Layer 6 of a small transformer language model trained on English Wikipedia (11 layers, counted from 0, width 128). Numbers have three digits each and are written without spaces.
A neuron adds its activation times its output weights to the MLP's output. To switch it off is to set its activation to zero at one token and run the rest of the model.

Output weights of the MLP neurons that the questions are about. A number n stands for (n - 500) times 0.00043.
n119: 639511517201551585329530416419430553515484339358618544401529299368627392536592447492588769515333563526359613609571594383512732602489389333544420604572496301447651496874482217462539602318422390327489453710519619445419449259637357639567601668549417626526375679367373730316447451445434662519595309635346470326693439586646472560511747417478621558676540439266546670411402598529428346448598
n148: 410481547251431287563462242104820549588363374518373636653446248656568434437474680578763626558518628546672471438689785557429635436624437366326487496477874361362505450586345466515761672395858558741421475471308557453305470598458586625643746278596514198280442441441472621395751482530435287355606577330417514744443361510775661609639702069613440199274757207412354723594540606595495259339619
n242: 340451410625727371543496582365496396616334326297567350542699633378508255602500243606507652787643457441477630521737627542508514655560547683592440468607806519586382488407463306289575485482492453698444473709500518458466356401406424411432688350355664434504576340573640447551344514652627399605607287359786682628273475384500547382442285436671374216484486682532470514352599610333544543346401
n265: 615775567569492328394331348412770198315572703770523779413632538651504481633300808264610487740453412512508568508426674537474694462520438631685443594654189432434500621617413350378415434703552523641536482343455625537621341432544559465442557442504430504326360399414635347354344534792436352504565433647480317565508539166394523594633513285712604590333445579226558644558614341183480500410638
n274: 699438673504699551239568394485425778863215711399425587432526468636523723431601518398670334444535470460429612365491678300481736307610268679524433504286421434398402552344587251588651518237647684664558544593227655525478206523255655605530496589584694693460543552435666277578586563296669544514246486557240550633126646538709372310619571386568663029339399491500492613440529655622300717334587
n285: 430585738394444429458253520606456256460347512718329753608593471177525466626641401492294454584559569668335581504582585537443376227480508558651439542500483424427479556521429354542509690440734659633698690640398447571484651475710453066531485594679578471455617594708639407386623580289564789483477596520320525478438756560439574344379402740386416451367376333648435682353473670087315550549318
n308: 618626453229595374526386590489601418364272710346471402541641421575879495529432675642578359558455394595273282371377633356177665575350242340640710254441242585524484673708292134553628754455449456364313514585536381608677721580662412293553557337376326542388261417884474530510603701371813375605644458520890521532350208076865418428495821672741525860364527234305383509485366528770672196792634
n349: 579543488632513410304496543348478350535459370603414364286542713641224676568642403314595446709355554367691486295615546181660483436453646587319295411130582543583464301746636698644211549547600513651587449700452300428539634468635559640479344182525478263657483727356632852470663665315431496342426491817612424514429396565480475412446205592579203442401492554696682512371451603169513721597262
n350: 315314361715658587351722487722915479451416487517567711305393574430837676444360396324589702857478281553527327609284477482510270556351299534467667899626546394661259367230604738454603450496500500363535752509460158475341599668584358476407563520625734340318333599388451363686320559486615394634424253718610491457228402566479606424605472401244566253399508505433429554432651545555591385636522
n400: 694371462303393513465737627387587468529517352537582509687168513238660426597463420552338380413638654521185251626614277420720620570627608432726480776577254529460335606513419453418496402573525532628587399552479332393396425626604584531480653578414588534384260380516341674605559209230413484595303449676808231642568663540609755546573192394424484288680436560562537694388582644528419423678342
n419: 569560543672585482639295572547368291551469240475572371413582473336291677794519430500624580718479626559577729682552392543477779554344644386505440424763353640402612523632387725460329539437428422542218535321427432437547568442321537560545573519749067245603570516529664312629574375536423428398504408613508347459365566518572344310711229387401665557478925689267496584430327208544758615544408
n422: 876238527709485177272576808656662557515702586529588697338490567485371379577896339479487428397389533554609500295736568248543657422632424722210425315659577372334402500688524510361578596796530657141238647624579663409520553240683581585320509363444605332391271720582505406394665818563047475608327413549564307563551339479528216510352641300935182632332634551709716366495533396225534500357287
n428: 468333457425346585402488569318295582624447639500642605257668366393455313447610175537797597500359666712609214452480627353774459669619582463512471409534532458519630388448485496403541353511294224388589591414484548665488367541333252688604511565624689316305522650598677255447543360508678427613470444600458540612807500393358410461420430521315650457484563448507472617463724631549610701402702
n451: 587308248724458403429583673621581574534473603483408514194360496866616605525293765674760549518771439428287253516613720461444623482546426529527291544412269301341371614672462597673644264735590291432440562473521653575342741540641277376341589396275561786594360504380414688433587468591406364793532443487770675614539266509440365703430414455357373519394357430544786536631375519641425443516483
n463: 627427365292402652640447466355290710367766512285355449390504464241428464521282395460324602621605117606444749516273305342421694800504483599348553552782424504426469353615433371460554306551401351479208760428396545564650537636517625537471650681278509593448579496533656457487435276454547649451626637652453465560306863318544467709487354459322483395589554748553623653517496359837755620540799
n473: 578256597172536390449633343664419290480483245808347434338660678444728289480555616525360483776595673400244667515550650459377641461548496496383466534289487258566372422580436315568440583628435535670492335679353596421528743620601500321601427333588599638321516476532570553520566612695407327551693538556363387665687418629527562669517582487262548541521603337580765763457711400491310306390699

Each question names a token from some text and the token that comes next. It shows the activations a of the neurons there, in the order above. A number n stands for (n - 500) times 0.0038.

Then comes g, the gradient of the next token's log-probability with respect to the MLP's output, scaled to length 1. A neuron's effect is roughly proportional to its activation times (output weights . g). A number n stands for (n - 500) times 0.00074.

"9", then "-"
a: 455500457483456553498497457456510470488498462457
g: 243535448403380521606466621435484544613355617570342473369481536685700556585514410420606645331661663375453388405463306324440427310484589295338727518662608366238273467500470442421318485601571606245544469479644471401365680640583248503438754565409571574714488336517567368596573434492416374491405506503677638596464458318666467478614649390495622652486380508457550465495654554556683643590741
Which neuron, switched off, raises the next token's probability most? n285

":", then "E"
a: 461489593458455467477491595490467493456456464475
g: 374301586605714640336343698385748518651333368682575573522383500544521597357503276536478490579439637528551374583351474186671479574461604488549337462572716487721350645494489500354504549624459303427425540433513462598588650542510336541322368215316396552680506331511452569473368352372731427666540516630632450211366616391480499388495525412379515629678694491630592572454531640544485523485606
Switching off which neuron hurts the next token most? n350

"os", then "c"
a: 471471461485489459496497476458476478621459567472
g: 585674492432481293439508445506480379582396419376332616439540738525554379703529650427433285440472511384499608366410558369678554500546488546388518564627327450449494626575379550511410703902320508629368466614287316486514641339536475573519504573591394598507430543587404307553356532730528482814452468533565415640331652537447434508653422511388211710534466678475463621198288518647600386638548
Which two neurons, each switched off alone, lower its probability most, in order? n463, n148

"M", then "i"
a: 479456478472459465487456473490527476472709478494
g: 537759286284399487434552504452427506521509643436608576526490401469616518456339319574395451462572548696319442550431383657694485475464690347452632563564402492482476581327432671568573686613552565529470420395724681478725353607529523349535497487411683541651520389699330333721385394542567211576425516449440458382395397734606458425401550585514534486598678387606481252228614186733604415456437
Switching off which neuron hurts the next token most? n349

"E", then " "
a: 473616471482494456456456489469508472459474463497
g: 447575458317523583431676483703440640601474385667287568595537466411520557515577320531490620588746645508686659745545595737393419477546616259418649414544482557533508660605411487740480511422575450632404655411466529467501286532373461374504511398356612570475623251430539298577676404361512586470286483364632494336316336655490605659238416429654498347314359350463453645414532625359485713464338
Which two neurons, each switched off alone, lower its probability most, in order? n148, n308

"er", then "al "
a: 613488472455466456498494456457465457513475494457
g: 538639420441412689268316459263501429491572271426681531582545598458582719370390505470457514644484412586576724623376468761472531481503523311627398745584487362492563395419551433492492544545367312308456428595575330484386739571611379503350500491573473470356454601478573744676422496486527500618470486852328613305502509501612547789507687703494388347440410357533485624477505389440203648418456
Switching off which neuron hurts the next token most? n119

"A", then ", "
a: 463456479456455459496468456461456461458460455467
g: 466509398691534518430603337573288511573515656510531463481390557704480441559446356255421593532410479627683511417693490530447405437314264738543645671374378669416524397743653534710616529656548311495383407435406250457402232570471586321356501638420561515515858462425616393539579578643278537549379620440499753503346625515468503495550380350523336422480371562617462571342596461600443737435556
Which neuron, switched off, raises the next token's probability most? n274

"Un", then "it"
a: 455478470467469456482459469458462474455589491469
g: 458318624305651639616554619463537279476638519425528643410425623420461566499479765470511490490367528398585554469485403306354353446387488569446410687504599421432416443759387497620420564446239370359652616446518673691613763662240541422394607485686395599750618529317534367540253534341660519549489559442532324488503430331296558686736237450474481529402579555544450649527337402608519590566599
Which neuron, switched off, raises the next token's probability most? n419

"il", then "s "
a: 468480460619455541496457455467472546456972459495
g: 675277682418504509353383672377508457633375570575501656758712386629624481555384518304456537661555622566342419514343640516538505503509538641588426306333576518688442483444318315411576512511290488695457643387142619542694610473371396341562461273378439584456557303345365578685533457556512637349468457473390632579512453442600511449387573430279676676657563470579562367753654553473538482508353
Which two neurons, each switched off alone, lower its probability most, in order? n451, n265

"and ", then "a "
a: 456478461455574471456475483482458460558580562455
g: 549717439526580700646490422315576353592582760383549681293652497619478544402465642291541363609367405532322648140506704332668517486409404286553324457575367403524435549516617487770463551567362604408598615536660510533284454593595392629486525528491452395558654573424535298376292477370417406460471330531391433638637533652492725618516468420425620402347648542462505466469284518468431675528729
Switching off which neuron hurts the next token most? n274

"in", then "t "
a: 497496507468468468620467460475476471467562464465
g: 407582453365642637473739317379407588504460467450561313498516549507420685527332325471510391368465648461428538376584319258410502490719655424711511430560654460427648584374468547595283451447508572513432541792680686513372300496408612653371436639401326423437565556414523465507863489458549533512491639366515605672390327528548613580660478731591432766627333538603524438409294307555306439520356
Which neuron, switched off, raises the next token's probability most? n451

"u", then "k"
a: 610456455467456456483483455456766456462469576459
g: 565378587563167626451385429418584352531478502438598269551628492556735282471715465378785686509642379630638408527514530619723482605525513650495564575403628330584729352670400416335389699547570398341417564441274313632450504305665295497470600439504525466418509344538499517362477417442415409622595329515460499600417607387577397362468489536536484440530485855481294563757643420578406479547548
Switching off which neuron hurts the next token most? n119

"Ar", then "oun"
a: 473535486488483460464457492483504497457456546457
g: 392493483628634546682431493523539516431595385536697689403634436476466504376384770547352476463491534571673646658309434465573622330231521255486500589378441425595391537481544470656706491367560299569654344657413362659595315718570671407668468477521425550530521318555587482401602212377452646403352649522494457373669585661432664405436373418286402640585520449645502477161560617358358529493597
Which neuron, switched off, raises the next token's probability most? n285

"em", then "ent"
a: 467467611464457474477498469458543471484773466480
g: 691508648392476524449582689282358379524501480434398618486686590455481221636560512511555637467467449338286542545555597387646382580658545465382532491570563665317328573654589674498571556533539348668463534420544395393514225523274705497356431643512325681560604477600495592550624528514498529501529456614795535539382548350522538309273330461493352819236572412484472326221556455413685517628448
Switching off which neuron hurts the next token most? n242

"t", then "en"
a: 458469498456468468471487456500489490488500456461
g: 622624526580555373432821466432635452482576576478610418560413656489442601603479384450360668721341674599293332399580566605697470592569668615561618546618447341386324618516739593270434631512351373483548686504536368556426585385374341348717687593376613315462490620485479490694493434454390352624462383511528274477524419539220388549463663380259444502583597536402553507250447448467246615586506
Which neuron, switched off, raises the next token's probability most? n350

"ent", then "y"
a: 480747460467462455583470491515470456471463466462
g: 580421574580323309519372660535602480509482498671685318183770568399391326250525398472538428549623390612623315661426451464406610496517394390351625444569514627642731513599447519681395756451530548353629580466383470459567499373403287701548383471639322477564710439582411440463421391800475590471471414541282460573494585453558531502460593460558547376357747328602234424587451712521693501478504
Switching off which neuron hurts the next token most? n148

"A ", then "is "
a: 455458455488457479492455461502472460482456470466
g: 538451564665509553505385582606371531493342467552551444495275395709362360390537362428502771467469443611402581563548489675359262370277558555612432480471581690588607819465608530320402610465599622523429624566244597480642701385441552473592441728443426407673569405321737326612297475450475351482377565460384599429668491534456662609374664460295419400509342687468576359490509452445527785618302
Switching off which neuron hurts the next token most? n148

"C", then "M"
a: 468510493461456467473456468457640477456581558479
g: 402409545575602322484299537407681428522527294618568391670470719461604532499460359584537367495709601530379418475547510415517663656466461381413480311420622424757453550648378586558378475503457469660600572631516664480541575424496257410455438310634569417359693403349432190524748503530630783355505409562503305498612513522399473465514758654602673407192369715552607569598393537389334497388361
Which neuron, switched off, raises the next token's probability most? n463

"et", then "er"
a: 484490458661456461462456455492474465831460464456
g: 450504384518728557484407597499552437518310531382683475527405383527558669294515259492536633511575555498761241621400652561622461313707735606467519461385373512409531483532589804443463546199329406507382450487588568589635470565450293580516606510305608547388380476507650323442496540528460515296451344477629493537635431539256450745429758364562652712484590216383573543509510470579652507448328
Switching off which neuron hurts the next token most? n428

"ed", then "ov"
a: 456539457505461464489480456599467457456456465463
g: 371731430555369296540469362511471424590506568386456450460573456768389337678390674473435499462327261493541738371445464534532576487313290695686768477567685523595470770661379503453590447349670601401509545650522406426445473579383842527512512699287571426578642379455420425288623599607425460543557584252735525427353629367490370386342316465518458445372464654617464561549572521550495420520523
Which neuron, switched off, raises the next token's probability most? n400

"o ", then "re"
a: 455473459499464480472484459817498455489476543457
g: 367381399525573658170406375399625444289461379402481496554338334532477486278439488597486538472663521206408399794469523496535571330588724473499360613696473691588470429636334505355625443626495526461490603124503639407689374697572694562490599370413606592487498391510597650657442424341488513515561480512520560359412598500528424535481428663707332522550536375370502385608663417569740620496735
Switching off which neuron hurts the next token most? n400

"se", then "qu"
a: 495456475457478456455503485497484496455457456470
g: 416452449325528613408588413455557350490504563567457332404527535707543723638509393530464514676614537640356338525419568275633530522601550462535678524440356793615665885354357394703560428655543549383358554728417355410613641533402281539359517547432316519313453339670611555464407639647274651639664358526530601499275591532315598543514429471394529500441266378557544305385475575369477547534479
Switching off which neuron hurts the next token most? n148

"al ", then "D"
a: 469459485465468466456456490460455456497484493699
g: 549261526563442549426647360422590733379571504609543386274613532467402376285343528466468505672626358673460710621583390684620497542634489599698514512664559413312345517610711474316534568490437611571449405440503382418632622748449244269399382465561300444444496448528740506554598483540515387475301417470705549463602560474629383387190712596437533641453445357440474501512540367625317457518781
Switching off which neuron hurts the next token most? n473

"M", then "S"
a: 456463455482456468500468457474459478462491456493
g: 527276653401749517496367619531693587578468328457604429571599624469591626325677480714638478410620378498475405437349668377467518546609523596467565294445562268628423398555329495662287504277415560514565582488465642624521646498310223409566494475535602521546395428493576302400658459401581616634569299660395342396695463560477262503481645628600482180501440582430548765610576664322403449392430
Which neuron, switched off, raises the next token's probability most? n274

"in", then "ter"
a: 499475464457470462733627456479460470546468471467
g: 616369337353546401722661563519828573435444640537510568533415398233590398561683563703693429567505411336385410463464464464231637436555523396349453372601479469263337646634315413314615474605521210750594523524552542453386539496586516455432373550498497408435469545585307334395252804531469605618511700436253430558627380654563557534498411535472528650576617368577475429598705460579484604490580
Switching off which neuron hurts the next token most? n308

"a ", then "| "
a: 460457455463457455460471458456456458457460460457
g: 615736541139387752406458366412386647448621363543390520494513363585557335630452325312654640582392584610589524610611600686483490535469430351412412325420305279560472575452535558560234576737719572431533485540785466315495540500555437451425593565616587561718547654391416207412404552349530548588585609357566585689458393381558533469514265645363677350508484474503642554494548607418353441451491
Which neuron, switched off, raises the next token's probability most? n285

", ", then "and "
a: 478471476461483460462465461487466467478456470460
g: 618607539472531343364365464671437466331655379526547404477437566572417630570379428289203493494386793508729506773535464625415356700582371652445388818486559579509755436300572657687678356394366357412580327566611591497502467538439506446472518672611519552590533484580603606147552429607515504675408583581456469419324473441449486456399616594386576537581463656464331572563352396366443350263482
Switching off which neuron hurts the next token most? n308

"em", then "pl"
a: 494481460486462469538652464464477489456455457459
g: 535474448406456664637700381722608201531596296638408453419638548485378474721553641364611407748633413487507441539426463515617507376431469400532542530289523463543471561617503299558469380480648365747513265681707377666392358350459395625390361715513415423462667518621600600698366310570480497439610508193386358626599588538372619369392484575423396623635481513497617260593363688423428521496502
Switching off which neuron hurts the next token most? n349

"e", then "ag"
a: 462534456459466461495462492456458467485710469481
g: 774568384422473214440467616593631383528563356380421598457380546340389343597686370382431376616363526352787637703561326413461459429524445427633587423534457271266353274733461450415667552384522399475491428411545441697526440672532461550599638469445327643582561610557433518465670721345664372409513561505420667600586569594521407585515498588550486751463555612537263710526367670361460579285481
Which neuron, switched off, raises the next token's probability most? n451

"d", then "ar"
a: 462459455456472457477497489474518487563497482459
g: 428685656272573353489435599494437572539483565225521348481389481378433446491337593443404632405397468559622509614471514536481343693628588431473450343396423354324579744489430619604569522499533479506569290481463440438374649403544775649312381791451491577450450335556271259559356658392540466599682528594427406496376575598570598407550427496470398792344588605830344744637519501677520362632562
Switching off which neuron hurts the next token most? n242

"the ", then "Un"
a: 464467455476482457462456470456461458458503493860
g: 485433458674646688616180364498300571545588178458530397440592497468657377502471413692520440396430651511429455514682513457762381355615402680492448393531371288462626593302514559438666400357506272706578565644478557532537519494516332456472482647311375644362443707643548523484813615467721626600438617567592688496586486345486502243522428388514455688467501612437489411372377588452272439543476
Which neuron, switched off, raises the next token's probability most? n473

".", then "\n\n"
a: 473477456456472653470464519456460473466473504467
g: 583480694595352366500303559779389469432612408532383641513676368462400502557515495381646386523696465416523555337546504370726498326237488646586507351622319163369586298550601405655457461694619524438489458615374471613577487425583619474543732405609814357540568589591692549571467440478563520403259400517287568494592306767255469448472396517581507481377424435590460545635460524634333612538469
Switching off which neuron hurts the next token most? n285

"ol", then "g"
a: 490473465476456493493455479489460820465638477463
g: 426553507279532285270632655667612501610285609540409644525557549422595466680425377664552731620576468512360434293457491491481650297551490790350451450521504669421344539461558483322398448547598261358550414485446461476478756476601579470454574594276375353531667667583695420439358512416604491349566308448585362549540627292426651285603382373668396597601437741448545438377720561435591500658537
Switching off which neuron hurts the next token most? n422

"an ", then "|"
a: 471461560472477455464463490467542475469532503456
g: 683757500189477611448432409420522607424535416461441583416588303428472268689459290387536511562415617637583517637639702686580555484539416388494487356330416360462587566429553598564441471715666445451521478511693469408649444447469382488428578399651598669597397777408371371390337652368486558600572640349587639648427400315652514470415196650365679421483451432638610699439576630384314355324517
Which neuron, switched off, raises the next token's probability most? n285

"g", then "am"
a: 491508486482486472463478463470481495492456468457
g: 525497650619388515501435495652442387578375405662431471757488500468376485498751330526642344283384477606651613425352363473312638544606372425626726561615496349698366378678272401439597425633464485507600293532530591562161353501653413671552436640542597396531557571663197359549382457378405421702558574419509557526616365593555417584516527668559701687403452516598513595292287503490504426546315
Switching off which neuron hurts the next token most? n463

"G", then "r"
a: 457459466468456467489500461456656493486683508462
g: 339650431450651509528686560577600593404345249272217595573391401526316521668402400471394619701681489254603599425445450433660712574470595668429593687618277715446441269598551527447467453609427485469539538410492520516577562549507619626567645787348425436435354284502372696521462406657448552577640380425211475484610384471544316519445473456667608704445476390375636517430514636282474533429517
Switching off which neuron hurts the next token most? n419

"A ", then "com"
a: 457456460483457516496456460544480455487457460455
g: 405296326684473496584569620620502412658698618769572441695368625530443650490583581380376638587411528384402376523392402514348416399396452586470583536616553535348523404720548216417550494337394514367527481431303490494461734559634473495502453530463540240454502314575657716749454411765467369396676400476276559381581526401364414844561494628530409637591411409335435577475430404487608574719410
Switching off which neuron hurts the next token most? n274

" ", then "s"
a: 470455459488479455458474459455475455481460466695
g: 410296551522694599425656606637733454645587714528482310528556605457567692478444658538679486653627689544610401451447698248429558499546403517454319373518426495260451278453547609317376684218218604605666533474461652523387623534528577391372480224462415346674432568543372497469548523644578457480635399576490590527335540535565677289560505445293396591386410473467464554674651291467495321472429
Switching off which neuron hurts the next token most? n473

"ol", then "om"
a: 455456591457456483484457455498466463485471477468
g: 530572637751375785504483516516420729525675313590402234493593492611273363479569378579566332343429357432542454431511636555357477399463563595431329401812491457399547484648348649630488489537433396565690444451365639558442415393495468445363739474716457421704377289515235581460526316614610562507635500291443503442555323625557515565669396674465647500410377404374538658697520391404644633435576
Switching off which neuron hurts the next token most? n350

"st", then "in"
a: 466466462488475462499474455455578492484455479455
g: 392442510507357302435438517266593541407435485385401329535324429651445501549462517553548409664422486322442448408487440487486569598242521564450583488488442665496609568702402698641630400455601598607429511494544388628714713435567541457705616434682529344300205350509609559548437571276552642674406382644406643425543705706491407182516707712436513443570790525636403502445291486555626450320392
Switching off which neuron hurts the next token most? n419